Layer 2 of a small transformer language model trained on English Wikipedia (15 layers, counted from 0, width 64).
A neuron's activation on a vector x is SiLU(gate . x) times (in . x), where the dot is the dot product.
The model reads these tokens: " Yu" "s" "of" " " "bin" " Pe" "hin" " Or" "ang" " Ka" "ya" " Per" "d" "ana" " W" "ang" "sa" " Ha" "ji" " Mohammad" "." " He" " has" " two" " known" " brother"

The vector x that enters this layer's MLP at each token. A number n stands for (n - 500) times 0.0033.
0 " Yu": 640 497 267 448 486 891 594 678 254 362 318 916 605 323 536 405 623 496 544 586 340 420 438 448 487 338 509 428 439 438 426 805 499 426 406 254 819 483 394 569 535 415 263 226 676 868 434 624 440 457 592 632 520 579 643 696 501 501 479 750 389 456 746 482
1 "s": 429 584 413 581 776 671 456 548 208 213 508 568 519 429 451 316 765 421 465 458 438 503 426 486 707 467 569 411 558 446 698 668 684 623 740 330 743 455 500 439 346 514 280 531 378 650 454 552 498 619 447 811 319 658 538 730 295 502 687 412 519 366 820 500
2 "of": 398 509 411 443 586 590 348 652 429 399 502 386 474 220 362 521 701 408 309 438 436 375 473 626 535 447 571 453 363 561 513 759 603 506 571 312 624 650 350 604 579 553 297 578 560 605 311 426 348 595 494 708 478 428 731 562 327 667 548 229 443 120 892 557
3 " ": 469 527 451 456 381 554 618 587 327 649 563 450 578 323 463 440 700 515 523 575 223 560 520 557 614 579 542 420 466 530 536 543 633 631 639 299 805 756 610 633 434 429 294 318 502 434 444 480 509 699 271 817 275 792 615 738 611 759 654 538 409 378 746 262
4 "bin": 531 547 555 459 441 631 439 674 606 338 510 293 431 172 239 553 580 290 349 464 472 624 444 577 569 675 543 399 435 628 405 624 506 608 542 322 627 685 395 537 574 371 357 462 484 653 137 513 446 672 593 635 279 629 752 666 150 682 650 506 304 156 791 499
5 " Pe": 364 756 258 594 356 804 518 615 578 343 441 266 485 397 494 451 602 347 475 691 377 568 383 614 585 559 526 416 344 486 531 806 402 606 576 340 712 539 541 626 690 322 579 627 540 535 387 500 332 559 476 701 503 489 540 744 324 538 696 534 347 309 911 332
6 "hin": 553 428 403 343 430 607 560 758 367 311 646 255 575 257 464 474 708 361 485 489 608 427 475 529 494 497 556 355 544 669 497 686 512 735 547 357 647 576 365 630 447 661 362 614 334 447 366 370 343 624 513 588 353 785 561 742 373 552 723 468 362 158 875 537
7 " Or": 543 653 118 491 507 640 602 647 479 249 388 205 533 237 487 479 591 480 544 624 546 528 399 703 535 440 646 429 389 677 539 589 551 438 580 314 819 604 540 530 525 383 541 589 507 387 504 591 415 788 484 586 467 654 565 604 289 517 583 510 476 364 933 378
8 "ang": 480 566 611 450 522 545 564 759 421 286 513 320 629 185 427 488 558 484 424 429 456 405 465 682 599 636 622 323 500 760 563 621 551 683 574 302 621 514 535 610 612 602 509 607 405 442 256 454 351 591 599 602 277 720 656 717 348 463 716 417 429 91 850 474
9 " Ka": 429 628 397 506 297 676 600 687 377 216 504 329 578 369 480 482 590 370 541 681 278 514 432 576 467 512 406 404 433 606 579 846 515 591 503 324 677 474 600 644 654 482 572 751 525 502 327 521 347 723 544 631 400 736 582 600 384 600 694 565 377 312 921 413
10 "ya": 462 477 567 442 552 503 472 717 430 269 490 245 694 300 521 487 572 329 588 465 490 465 398 527 592 685 453 466 437 614 445 669 502 758 600 303 713 452 464 673 751 560 407 537 481 459 305 522 413 536 416 559 522 757 625 578 282 553 705 545 400 275 973 487
11 " Per": 362 613 327 483 405 803 544 668 449 323 495 325 482 231 403 436 557 341 481 819 440 664 390 544 569 614 552 491 287 663 701 712 505 411 553 407 605 754 479 580 478 447 575 607 499 404 539 567 307 732 493 700 516 502 681 540 312 515 473 449 305 187 898 353
12 "d": 436 652 628 580 597 777 229 582 158 250 498 357 467 319 373 443 578 382 490 378 384 456 478 581 467 625 445 408 478 547 262 605 456 449 647 279 638 388 497 465 380 586 318 576 423 520 494 579 513 647 577 775 330 552 737 717 369 685 655 428 496 262 865 555
13 "ana": 481 472 477 373 476 558 676 620 313 306 486 335 636 245 331 374 620 350 443 512 420 573 518 437 659 672 371 469 512 571 495 750 520 782 548 256 551 500 509 491 713 379 419 430 359 559 398 349 394 671 411 678 616 675 630 574 267 576 718 552 442 257 909 383
14 " W": 513 599 618 645 478 785 520 599 488 385 480 487 618 320 488 526 658 447 562 609 237 464 448 730 478 622 563 473 481 547 749 593 405 530 446 422 638 468 626 528 512 357 506 658 512 500 473 626 387 605 533 824 452 724 680 764 393 636 608 339 561 236 881 236
15 "ang": 454 562 601 426 514 542 484 691 402 301 519 394 616 210 480 485 555 443 416 434 470 435 451 703 634 714 604 330 488 767 571 597 583 777 500 280 600 498 546 609 616 597 549 656 358 481 237 472 407 593 588 629 295 761 676 735 336 501 730 350 421 76 821 490
16 "sa": 460 482 437 433 541 566 470 620 342 195 585 328 615 378 443 422 583 357 451 429 363 462 488 502 471 714 431 510 526 486 471 925 567 811 502 347 583 364 424 617 537 476 595 615 436 376 317 541 482 558 363 627 522 724 682 700 273 554 725 419 418 254 964 518
17 " Ha": 534 603 441 540 273 702 569 584 467 384 433 209 585 324 647 601 616 351 570 741 355 516 497 518 524 725 418 460 468 630 585 747 483 560 555 334 644 393 591 692 579 424 549 603 544 412 424 527 419 651 566 681 536 785 559 737 264 646 753 515 399 277 904 358
18 "ji": 464 417 563 420 445 664 431 602 459 245 529 255 588 361 586 559 670 246 572 507 523 432 527 498 527 679 534 482 504 693 416 804 483 777 509 377 572 488 523 587 557 536 479 687 578 441 416 672 434 517 549 626 407 752 762 617 342 770 751 511 360 178 888 384
19 " Mohammad": 448 555 506 479 508 563 706 682 346 379 508 363 720 166 456 621 562 304 592 589 458 450 410 423 550 441 550 546 392 597 444 700 531 558 421 303 577 466 444 606 714 592 486 623 556 589 483 615 388 705 598 627 385 719 679 554 237 549 764 474 253 385 923 492
20 ".": 577 372 503 394 712 641 508 679 239 436 490 413 606 414 387 440 598 434 469 533 246 360 520 534 480 410 640 513 588 631 499 736 516 394 467 462 665 591 500 660 446 417 524 438 421 351 580 460 691 661 282 843 410 512 695 766 368 636 698 636 282 371 883 430
21 " He": 441 588 434 521 462 943 566 620 470 293 379 370 536 386 511 692 648 326 601 624 337 510 305 570 444 826 609 538 368 656 452 603 572 395 537 377 656 642 605 588 583 393 662 807 663 565 397 537 276 573 375 670 508 640 605 699 282 597 726 675 275 313 818 358
22 " has": 569 512 230 563 657 786 394 595 466 363 474 734 528 309 497 591 690 414 559 462 443 367 377 561 586 739 658 615 489 481 780 817 543 398 551 370 615 791 465 452 425 307 414 762 494 487 274 293 508 635 446 692 408 490 504 657 236 466 638 758 372 314 783 180
23 " two": 417 575 232 469 568 653 485 605 550 360 605 677 384 271 561 524 691 239 530 501 372 510 406 609 545 842 663 631 527 487 611 720 559 371 488 207 518 604 446 676 439 510 360 534 619 409 429 344 423 634 309 777 270 552 430 650 696 519 531 452 275 224 801 298
24 " known": 429 811 92 489 630 565 463 639 321 438 449 438 650 183 341 477 657 201 645 395 385 447 421 550 478 891 509 603 471 578 641 451 579 523 517 298 498 558 468 632 404 325 320 433 617 277 399 563 592 863 547 743 378 431 623 664 495 505 596 668 363 311 712 473
25 " brother": 426 573 412 456 622 758 528 557 399 479 457 375 449 233 510 586 519 175 778 516 290 497 446 610 646 741 580 697 489 760 380 734 587 278 519 280 705 588 447 641 415 559 459 355 659 487 510 562 475 508 674 649 362 542 552 617 409 502 713 296 266 427 855 514

Each question shows the input weights of one neuron of the MLP. A number n stands for (n - 500) times 0.0019.

n98 gate: 721 580 449 382 648 553 482 484 520 617 709 572 470 736 404 404 692 558 369 571 479 469 431 350 421 310 499 449 731 534 423 456 413 384 774 725 795 428 604 423 522 504 409 530 292 569 638 351 476 474 401 434 426 432 385 432 226 624 591 516 301 475 630 462
n98 in: 544 434 462 358 561 711 431 461 617 515 609 536 270 484 504 469 498 380 455 588 499 430 372 468 402 304 542 596 707 404 518 310 498 491 398 369 552 208 616 591 345 393 486 633 579 647 434 514 253 484 316 211 575 310 514 501 719 649 610 401 453 349 718 515
On which token does it fire most? 6 "hin"

n118 gate: 572 372 615 524 404 603 536 580 545 348 561 572 595 574 413 443 527 468 510 480 502 536 389 348 546 339 644 471 141 441 409 518 603 572 625 478 621 619 608 481 420 320 491 609 462 332 529 528 513 392 616 465 538 450 428 491 274 571 529 365 436 751 642 534
n118 in: 563 409 372 551 473 457 486 724 552 409 789 603 449 383 326 507 564 406 514 616 396 715 235 412 513 354 536 338 424 435 483 531 499 511 480 653 478 512 553 420 465 482 467 452 284 419 678 412 324 412 513 383 398 475 405 455 536 495 457 496 588 604 586 244
On which token does it fire most, and how strongly? 11 " Per", at about 0.6

n166 gate: 387 347 384 352 623 494 309 302 624 466 552 545 400 555 543 295 483 657 379 427 364 428 386 653 768 392 526 468 468 581 521 351 319 715 397 369 546 570 297 428 407 320 465 423 606 597 636 411 689 314 414 574 696 561 441 496 433 510 567 488 670 491 513 534
n166 in: 489 385 404 351 497 563 458 606 648 449 591 507 431 718 598 517 409 654 476 547 498 717 300 620 518 460 710 363 720 575 516 406 553 431 743 691 633 601 419 373 394 420 539 331 689 575 445 476 521 389 396 536 609 507 277 301 580 496 401 614 653 615 749 475
On which token does it fire most? 19 " Mohammad"

n188 gate: 788 655 396 772 292 203 654 538 486 456 779 770 565 614 420 543 384 498 526 570 512 404 438 390 797 621 585 505 237 493 470 436 417 469 439 229 378 535 598 654 546 571 516 297 215 550 680 460 852 470 400 425 471 647 626 460 225 518 398 284 418 709 341 542
n188 in: 189 306 627 713 389 756 570 445 364 662 315 429 536 401 526 574 428 617 487 580 651 835 715 800 248 415 572 430 674 452 598 378 552 499 238 630 595 685 542 416 511 426 492 327 601 548 454 367 405 548 303 536 501 389 601 476 646 518 509 615 565 357 606 494
On which token does it fire most, and how strongly? 16 "sa", at about 0.27

n127 gate: 441 673 657 426 234 413 694 319 543 768 487 505 575 375 457 318 346 400 577 348 661 178 548 368 300 296 440 519 491 485 689 445 412 376 490 410 563 470 319 276 539 491 576 566 571 241 430 698 589 320 446 393 350 604 748 509 432 639 752 474 692 415 381 376
n127 in: 540 267 471 429 528 745 485 661 586 452 685 564 263 555 512 574 340 590 381 676 449 694 607 500 447 472 621 675 520 658 303 422 533 583 397 536 411 405 733 558 165 388 355 515 597 578 508 442 380 459 334 548 656 500 419 353 399 563 465 465 595 705 820 566
On which token does it fire most, and how strongly? 24 " known", at about 0.24

n154 gate: 234 461 596 498 730 662 419 132 363 385 412 363 377 697 433 596 807 612 501 607 618 446 594 339 632 371 562 352 476 507 372 548 556 350 463 453 588 477 615 261 748 646 638 284 463 469 605 422 470 427 459 645 359 228 717 579 501 309 494 394 549 640 509 424
n154 in: 644 545 500 452 528 592 451 569 514 439 422 497 534 437 488 373 560 493 527 784 623 513 471 396 586 495 586 543 476 487 515 684 727 578 605 656 599 507 361 451 591 628 324 571 553 360 666 584 553 437 587 479 264 181 570 429 363 539 393 479 451 672 501 704
On which token does it fire most, and how strongly? 1 "s", at about 0.76

n10 gate: 628 387 548 610 529 356 384 586 828 520 445 329 536 461 616 440 456 441 606 512 247 631 692 419 718 453 540 600 279 435 410 564 390 520 463 333 364 535 551 665 387 686 607 438 565 488 496 565 410 402 508 310 597 435 703 535 394 651 546 595 589 761 584 344
n10 in: 451 445 498 551 710 564 632 393 514 547 579 359 407 444 409 346 502 326 632 714 579 512 624 568 514 302 546 532 461 422 592 510 394 644 309 370 525 391 653 569 561 445 406 442 761 468 416 452 315 620 464 397 397 343 478 722 753 601 435 492 697 316 427 431
On which token does it fire most? 5 " Pe"

n163 gate: 593 547 713 521 460 447 742 592 564 667 639 603 652 240 336 586 600 350 566 739 664 485 503 311 542 517 562 739 537 413 541 621 572 650 573 587 756 440 537 401 207 393 562 641 480 309 592 489 289 299 225 408 491 534 494 423 342 454 433 250 392 654 422 587
n163 in: 292 498 666 468 360 400 306 887 546 517 348 201 548 371 351 629 487 431 452 541 433 475 721 475 422 262 559 542 318 312 283 541 328 530 517 476 591 354 445 670 481 401 612 468 465 511 567 478 509 636 474 551 453 383 417 502 379 514 581 336 743 582 442 393
On which token does it fire most, and how strongly? 19 " Mohammad", at about 0.49

n27 gate: 448 305 550 403 307 489 576 502 595 414 443 322 89 777 438 500 292 542 496 409 591 333 447 670 620 402 386 571 484 572 553 413 608 378 558 664 440 427 398 544 451 498 731 576 397 589 588 416 715 471 494 416 669 464 690 458 578 563 507 475 380 599 776 398
n27 in: 238 280 691 354 689 450 423 523 733 300 389 586 475 640 368 500 562 480 450 553 640 455 675 489 479 548 467 334 305 593 687 237 465 399 293 578 521 383 554 511 442 572 581 474 796 525 426 347 279 713 592 718 636 493 719 566 562 515 575 478 378 316 752 804
On which token does it fire most? 3 " "

n123 gate: 557 653 482 281 422 324 334 346 708 496 450 515 569 455 521 483 435 438 440 284 586 542 728 620 457 379 436 499 499 813 486 500 630 390 334 422 414 594 449 494 526 538 494 403 559 439 640 512 362 383 599 420 541 485 503 695 568 390 195 565 391 474 584 446
n123 in: 502 651 376 413 285 337 304 412 527 597 558 553 608 429 504 440 342 427 369 306 431 588 553 442 375 544 665 736 572 813 322 389 611 365 563 431 447 462 455 410 412 226 523 564 392 676 604 467 516 523 524 457 643 634 628 607 488 187 351 493 710 545 498 485
On which token does it fire most? 9 " Ka"

n2 gate: 592 819 757 287 463 665 569 452 572 647 615 609 443 714 634 567 566 431 309 315 551 477 610 489 468 314 522 321 511 718 400 464 220 268 588 502 606 491 581 305 143 481 373 332 710 515 414 632 645 674 426 356 549 473 327 468 505 398 672 813 431 501 552 398
n2 in: 437 574 801 324 416 545 544 474 554 345 609 444 440 522 382 609 515 576 644 355 664 580 581 405 560 333 396 405 564 712 587 592 672 544 565 562 501 337 599 414 213 224 387 392 538 612 528 421 784 686 569 510 575 466 227 644 627 381 448 608 457 416 588 544
On which token does it fire most? 2 "of"

n97 gate: 616 624 639 572 326 315 638 481 555 519 721 478 667 731 634 446 517 475 347 232 668 448 390 598 585 546 451 597 570 510 256 530 450 634 620 590 481 407 536 491 438 509 553 597 442 509 735 639 426 224 588 549 620 637 423 435 283 652 578 439 393 413 555 515
n97 in: 576 598 734 454 402 321 441 455 593 407 537 558 663 560 512 486 652 420 400 509 725 539 572 288 573 571 448 404 457 471 431 396 492 622 545 415 576 551 509 481 543 550 607 530 315 585 599 566 335 479 600 418 468 503 359 555 502 695 583 268 268 504 516 564
On which token does it fire most, and how strongly? 18 "ji", at about 0.84

n62 gate: 622 419 498 404 528 499 471 640 315 583 479 469 710 658 686 402 615 692 716 342 609 504 700 776 381 529 661 558 450 727 431 357 656 461 554 520 569 356 395 584 559 285 519 520 621 553 349 457 591 374 451 251 558 687 418 544 673 598 564 610 658 293 389 455
n62 in: 471 440 486 401 338 513 561 450 613 467 418 499 297 430 468 589 437 397 547 515 497 377 583 448 477 604 452 576 657 534 505 416 136 532 438 622 430 629 559 300 343 473 541 522 314 557 630 411 646 606 595 658 610 320 508 494 291 526 472 568 448 572 728 453
On which token does it fire most? 1 "s"

n37 gate: 623 413 383 734 532 442 433 380 192 666 571 365 337 739 457 479 565 346 476 458 325 564 415 593 636 250 493 364 530 619 540 353 591 613 586 511 607 454 603 553 543 260 477 539 423 599 282 398 474 531 829 502 469 748 545 487 429 455 404 422 373 787 430 390
n37 in: 420 297 499 557 389 501 717 396 445 134 583 215 695 494 466 510 753 504 465 614 505 498 361 317 613 537 767 451 466 572 729 595 599 414 403 469 486 419 510 417 371 694 479 484 364 457 581 610 370 269 311 470 535 400 663 457 591 363 363 540 716 533 483 390
On which token does it fire most, and how strongly? 1 "s", at about 0.81

n22 gate: 622 596 283 397 600 517 634 710 548 623 549 407 788 472 470 490 338 396 700 335 430 473 332 394 558 556 307 401 574 394 290 538 618 383 723 504 239 553 526 434 672 664 576 424 469 484 485 502 462 289 571 658 462 476 359 468 584 420 213 453 486 611 487 307
n22 in: 752 389 577 718 365 590 444 500 403 501 588 572 461 503 626 324 653 623 372 539 548 762 533 628 362 385 636 676 547 521 727 388 316 445 428 382 647 458 531 429 499 372 402 582 626 363 477 420 577 513 469 374 232 461 523 464 517 485 676 466 613 425 620 823
On which token does it fire most? 21 " He"

n1 gate: 468 690 473 534 598 500 492 401 469 578 470 567 479 518 469 513 453 600 411 473 506 569 601 626 400 413 535 713 434 529 576 654 631 374 429 352 637 618 673 382 557 414 498 579 321 406 564 510 586 504 612 277 564 397 413 378 241 530 580 450 747 418 519 395
n1 in: 498 487 347 719 546 484 472 625 423 512 592 286 476 353 501 618 496 511 447 607 305 476 368 538 440 404 763 575 459 492 584 455 632 540 461 573 498 425 690 382 542 269 622 613 469 368 370 425 376 499 580 340 295 419 414 234 395 466 331 382 578 584 583 483
On which token does it fire most, and how strongly? 7 " Or", at about 1.1

n171 gate: 490 363 417 623 460 463 685 350 620 645 531 358 449 501 645 389 436 445 421 430 509 69 365 460 765 429 403 495 558 248 453 556 362 393 414 643 552 546 475 451 529 328 654 392 632 620 467 429 736 355 701 552 459 749 511 329 390 576 477 670 765 252 401 336
n171 in: 538 593 434 314 591 545 465 372 501 477 464 517 665 339 453 771 424 663 448 417 474 690 628 437 384 438 616 414 517 618 338 569 652 670 385 363 589 382 458 387 219 312 498 369 611 504 380 537 638 437 467 294 385 574 402 509 673 407 432 537 270 723 536 513
Its two highest activations, in order, are on tokens 11 " Per", 2 "of"

n104 gate: 367 368 332 538 242 528 444 303 709 545 458 559 446 333 699 366 575 483 387 422 363 737 394 653 356 442 377 614 485 454 452 478 502 459 371 303 416 505 488 442 295 503 670 448 673 344 509 413 390 578 267 740 697 325 446 357 662 402 591 338 622 461 562 685
n104 in: 545 636 444 552 313 567 316 544 555 273 515 480 373 427 590 593 719 622 290 427 503 691 520 528 171 587 495 435 416 403 582 700 570 372 367 353 429 588 564 534 456 634 447 411 402 312 455 548 528 417 241 455 605 521 546 651 574 388 434 313 616 663 449 692
Its two highest activations, in order, are on tokens 23 " two", 19 " Mohammad"

n36 gate: 448 419 718 467 398 527 496 684 384 640 178 487 601 483 289 604 310 446 444 489 342 574 556 455 736 521 331 676 663 615 713 532 659 580 501 560 588 477 494 407 426 537 596 550 362 744 514 605 497 644 195 376 578 350 290 410 605 484 485 509 479 525 380 417
n36 in: 481 618 544 446 491 596 465 522 289 474 351 617 558 585 671 555 594 547 132 541 424 599 457 335 658 460 329 650 763 665 557 507 551 386 519 791 663 345 696 599 408 517 418 421 557 403 524 607 274 286 540 351 423 427 569 365 560 533 601 448 280 580 619 464
On which token does it fire most, and how strongly? 4 "bin", at about 0.22

n26 gate: 262 524 486 344 419 285 501 269 639 563 457 497 606 449 346 637 209 588 627 653 585 457 702 469 435 659 665 453 490 302 371 610 547 557 378 697 657 536 512 446 198 559 482 553 417 427 532 736 518 651 306 470 451 608 434 538 632 465 487 562 424 618 632 518
n26 in: 418 660 626 544 401 417 348 480 549 399 379 481 589 437 528 665 737 599 97 571 398 437 434 459 496 462 367 632 481 451 509 664 626 403 600 694 592 429 510 601 545 571 358 326 704 380 585 590 377 592 479 456 394 682 305 480 310 422 601 620 351 596 251 697
On which token does it fire most? 14 " W"

n135 gate: 543 565 686 268 217 612 517 483 529 483 434 427 514 642 456 351 712 393 526 592 565 417 383 380 722 279 588 474 209 383 391 783 308 680 704 439 515 340 457 510 542 658 784 517 489 327 501 421 688 569 388 647 484 315 299 496 449 498 438 557 651 545 460 536
n135 in: 603 454 617 352 485 537 381 489 497 415 427 475 695 667 526 586 365 607 291 452 540 492 596 343 288 717 529 406 370 504 399 404 665 631 556 620 446 415 504 431 602 506 495 600 431 290 489 268 596 466 626 621 392 637 641 655 555 569 96 573 561 448 601 477
On which token does it fire most? 25 " brother"

n57 gate: 446 535 605 322 454 593 525 484 525 532 62 495 337 550 563 492 451 513 564 329 360 487 567 388 606 434 584 448 847 426 623 236 230 464 454 413 661 383 622 274 625 560 493 373 623 670 223 466 530 430 526 372 488 436 379 509 719 713 472 633 417 507 665 545
n57 in: 583 421 670 229 500 533 593 650 525 528 431 585 736 398 506 570 451 573 610 510 281 390 609 352 610 494 522 493 756 505 603 461 511 549 571 675 637 481 662 408 600 715 639 335 448 509 221 505 421 413 594 452 569 528 366 568 463 481 248 405 384 427 457 487
On which token does it fire most, and how strongly? 0 " Yu", at about 0.59

n17 gate: 403 381 427 427 684 496 590 475 467 734 618 831 386 456 361 507 408 425 613 469 456 269 560 352 492 622 416 529 617 605 586 693 340 464 520 405 433 684 857 474 416 408 335 535 528 393 495 441 477 537 523 604 386 360 387 605 613 652 291 629 474 893 184 459
n17 in: 488 629 386 460 571 424 330 442 445 588 742 756 271 379 506 527 442 420 593 441 525 466 599 447 503 476 600 567 567 509 528 521 442 481 746 549 549 545 464 488 401 393 287 338 338 272 393 416 676 422 498 669 587 393 405 667 640 740 425 516 622 773 461 511
On which token does it fire most? 21 " He"

n20 gate: 481 259 344 621 529 567 507 352 680 516 594 405 390 498 437 399 383 465 455 545 484 696 401 492 378 597 666 535 506 765 586 517 438 520 373 613 324 238 479 520 566 493 344 370 469 735 668 459 430 325 705 521 346 440 469 492 473 511 551 419 611 442 524 362
n20 in: 323 446 590 597 524 464 457 502 597 627 267 457 585 288 501 520 452 407 458 546 463 671 478 734 549 394 329 687 338 504 536 461 288 367 378 497 356 345 500 472 374 523 449 461 465 663 640 427 363 358 535 604 643 681 599 378 774 575 697 601 551 410 528 422
On which token does it fire most, and how strongly? 22 " has", at about 0.22

n39 gate: 317 391 661 408 450 653 531 392 679 598 275 424 503 537 505 486 512 360 246 632 329 357 760 304 463 375 686 324 319 534 355 275 583 528 373 441 258 414 611 284 460 524 355 603 329 472 453 611 681 582 616 267 461 709 549 519 530 401 344 706 318 474 751 552
n39 in: 561 697 301 696 337 448 402 515 625 571 516 540 410 430 442 374 287 506 455 376 521 439 572 755 454 422 647 629 385 555 563 531 607 660 405 328 390 551 581 553 444 499 311 401 738 502 592 499 321 424 516 640 315 521 523 455 307 456 580 473 598 558 250 566
Its two highest activations, in order, are on tokens 4 "bin", 16 "sa"

n119 gate: 441 632 584 538 624 473 487 584 598 586 567 686 553 541 526 506 446 613 613 237 496 410 482 337 457 423 668 595 491 507 549 269 163 340 474 432 425 395 762 523 411 421 475 496 638 519 527 325 358 704 659 457 558 472 827 829 513 524 575 480 452 435 613 606
n119 in: 588 403 621 431 346 629 505 631 486 500 586 545 606 637 390 575 586 419 293 489 437 604 574 662 556 399 489 659 549 484 373 661 404 584 687 435 432 559 558 473 292 481 448 430 428 364 362 556 512 336 384 379 495 498 524 405 593 473 418 558 422 726 613 455
On which token does it fire most? 20 "."

n173 gate: 544 408 387 744 470 382 359 368 508 297 432 497 538 679 495 602 391 547 464 537 281 636 406 536 500 594 869 553 182 517 343 414 661 639 369 351 458 455 370 547 415 439 478 659 489 283 601 444 638 574 412 325 580 583 618 580 506 543 597 725 734 703 422 511
n173 in: 603 594 445 596 451 551 880 731 420 681 530 591 395 419 484 338 463 666 499 483 347 489 456 514 481 509 419 410 520 707 423 206 527 507 466 552 474 412 605 295 573 490 452 540 732 550 587 587 422 545 513 278 494 394 461 400 470 483 585 406 139 289 820 668
On which token does it fire most? 21 " He"

n35 gate: 587 557 417 567 512 424 571 501 490 690 443 436 524 638 89 585 438 568 493 547 397 416 355 587 433 573 459 344 505 505 333 319 410 335 440 303 49 448 456 417 450 283 330 537 529 596 450 550 553 658 757 530 591 312 451 616 479 666 535 480 495 631 614 496
n35 in: 270 577 511 275 326 592 573 531 521 660 459 370 253 216 539 442 415 391 452 341 641 276 615 486 512 650 496 601 404 478 418 497 500 566 548 533 337 447 613 666 379 588 510 285 542 537 589 685 382 715 374 542 365 478 494 595 492 531 604 442 555 552 271 509
On which token does it fire most? 24 " known"

n114 gate: 453 274 417 550 442 327 366 513 613 680 377 326 380 467 323 391 545 513 690 303 333 302 426 596 648 541 667 374 395 643 478 383 547 90 375 224 443 431 468 391 636 622 490 596 573 350 380 568 502 465 700 473 477 571 765 329 697 625 339 581 504 454 312 620
n114 in: 554 521 381 510 585 552 465 667 594 390 382 570 646 692 583 548 413 427 572 602 442 481 500 427 404 587 450 460 512 382 756 664 462 597 582 556 467 556 520 717 504 657 457 449 574 412 543 715 321 457 378 392 466 429 423 658 329 525 595 326 540 825 601 660
On which token does it fire most? 25 " brother"

n120 gate: 566 349 430 705 497 473 435 382 618 412 588 223 432 339 647 337 454 479 344 389 598 618 557 531 452 454 363 731 308 599 581 577 604 404 354 579 434 580 650 410 304 207 607 532 695 349 498 428 405 559 434 530 546 493 539 340 760 530 386 654 320 542 558 568
n120 in: 566 229 649 243 524 742 591 586 335 506 539 444 564 428 483 525 508 529 430 667 560 495 461 439 300 606 591 457 657 431 628 228 512 508 521 433 636 454 503 363 296 477 455 695 546 439 573 525 514 578 339 302 336 266 530 331 541 444 592 478 462 459 675 604
On which token does it fire most? 11 " Per"

n100 gate: 477 711 440 295 596 506 523 487 630 526 344 418 529 790 657 671 475 535 510 373 518 282 629 451 521 428 512 486 742 621 571 739 367 444 637 427 368 391 677 458 389 468 671 571 643 453 265 592 380 692 416 593 603 777 648 230 638 468 359 353 661 579 632 522
n100 in: 416 317 548 439 328 742 490 340 555 440 511 542 516 769 426 550 574 454 389 553 623 983 516 522 427 357 510 511 650 620 643 503 437 770 469 654 633 527 586 270 629 685 599 385 564 288 478 355 481 422 589 548 480 640 381 452 561 620 545 516 400 428 600 594
On which token does it fire most? 18 "ji"

n147 gate: 326 586 406 511 533 617 593 683 395 534 570 497 504 636 558 549 375 457 806 514 526 664 349 557 701 397 456 384 659 436 570 306 525 682 680 733 176 536 516 597 685 514 546 428 242 321 641 501 408 423 389 423 374 246 439 723 674 474 530 627 568 331 590 500
n147 in: 460 494 609 490 483 484 330 463 908 429 265 504 491 462 392 527 428 584 347 620 383 546 450 521 366 574 661 582 476 456 642 652 483 400 308 318 709 501 402 504 375 533 484 469 480 498 407 753 662 462 483 194 490 728 466 324 447 528 598 494 437 623 612 620
On which token does it fire most? 12 "d"

n33 gate: 553 390 740 564 434 408 403 477 324 623 589 406 407 505 360 420 512 550 705 510 612 534 422 395 589 727 593 305 617 276 506 533 404 806 554 436 354 429 456 708 543 493 582 577 324 656 799 527 625 662 504 517 821 376 492 481 308 368 528 268 697 434 328 210
n33 in: 542 579 356 496 413 431 523 411 372 244 450 354 476 539 533 607 475 467 383 466 429 719 779 534 470 409 431 718 380 542 497 493 535 437 513 411 742 351 471 558 467 600 575 399 823 614 523 382 345 397 581 597 553 473 205 428 594 556 646 546 422 385 553 586
Its two highest activations, in order, are on tokens 13 "ana", 22 " has"

n117 gate: 721 297 672 297 703 441 436 690 592 451 730 517 436 551 447 516 657 518 415 741 803 522 212 477 535 632 222 489 520 382 548 727 550 643 422 421 813 586 419 415 667 496 521 589 508 507 510 618 645 373 423 478 551 400 334 521 463 581 444 504 615 638 403 671
n117 in: 787 300 428 668 550 654 450 658 280 601 333 530 592 472 499 320 611 610 580 643 406 580 578 595 479 488 396 605 462 451 570 425 516 591 609 631 489 486 469 431 627 359 598 568 544 448 374 286 624 341 498 479 419 677 610 354 638 269 420 547 476 386 449 462
Its two highest activations, in order, are on tokens 25 " brother", 12 "d"

n4 gate: 568 447 520 260 564 759 438 486 627 785 451 568 400 669 684 491 508 449 536 635 589 574 508 395 497 506 737 537 213 363 499 489 572 489 224 267 677 561 480 499 533 594 259 559 474 433 541 301 313 538 411 575 439 578 302 749 509 449 528 586 480 498 420 600
n4 in: 877 414 320 372 487 641 521 350 363 544 490 454 483 625 673 492 712 427 331 411 368 345 477 416 594 585 606 459 369 533 389 430 541 178 601 593 474 429 428 557 467 562 466 417 542 403 410 513 242 417 541 401 645 679 608 422 536 508 568 493 540 585 533 496
Its two highest activations, in order, are on tokens 0 " Yu", 21 " He"

n55 gate: 378 505 552 520 501 518 624 183 533 549 448 593 642 805 272 358 273 208 569 805 534 247 370 591 496 381 471 639 535 666 489 557 609 538 631 387 474 387 568 425 403 490 484 792 609 538 564 454 146 533 482 580 336 559 225 526 499 644 468 435 600 630 595 555
n55 in: 353 536 682 527 555 571 466 488 413 502 621 670 488 693 228 606 459 391 498 563 364 430 662 134 465 489 313 407 525 396 473 504 623 493 471 606 566 566 795 465 503 596 408 615 161 469 515 573 287 537 367 201 468 681 426 535 369 502 509 517 420 599 781 425
Its two highest activations, in order, are on tokens 9 " Ka", 1 "s"

n133 gate: 623 482 592 394 681 546 616 635 460 616 641 453 301 620 329 440 684 583 436 521 486 456 411 456 521 564 700 422 641 429 428 459 373 362 454 581 570 263 600 397 474 373 411 535 595 573 456 364 327 642 598 560 588 445 587 343 585 520 519 368 441 399 463 590
n133 in: 626 447 433 528 398 312 471 654 694 389 607 679 440 382 401 600 517 515 406 555 353 534 623 462 493 610 540 441 184 663 566 591 560 570 471 495 496 498 439 583 646 462 538 453 384 472 489 452 444 377 353 509 573 624 440 458 395 592 560 408 633 750 415 528
On which token does it fire most? 24 " known"

n105 gate: 463 487 305 608 588 428 544 379 699 399 340 660 344 524 642 482 375 842 561 279 331 370 520 540 338 620 425 481 697 280 642 609 626 497 617 376 460 544 139 359 547 379 706 526 398 423 646 633 478 354 611 595 325 704 532 517 520 208 664 589 304 562 382 418
n105 in: 565 527 520 450 586 567 445 428 477 438 432 478 389 624 554 489 375 743 364 282 377 414 583 392 497 664 352 332 529 173 597 735 501 365 601 299 363 621 315 404 452 382 515 540 629 508 559 636 496 443 597 560 458 490 550 717 690 339 783 537 472 467 371 499
On which token does it fire most? 22 " has"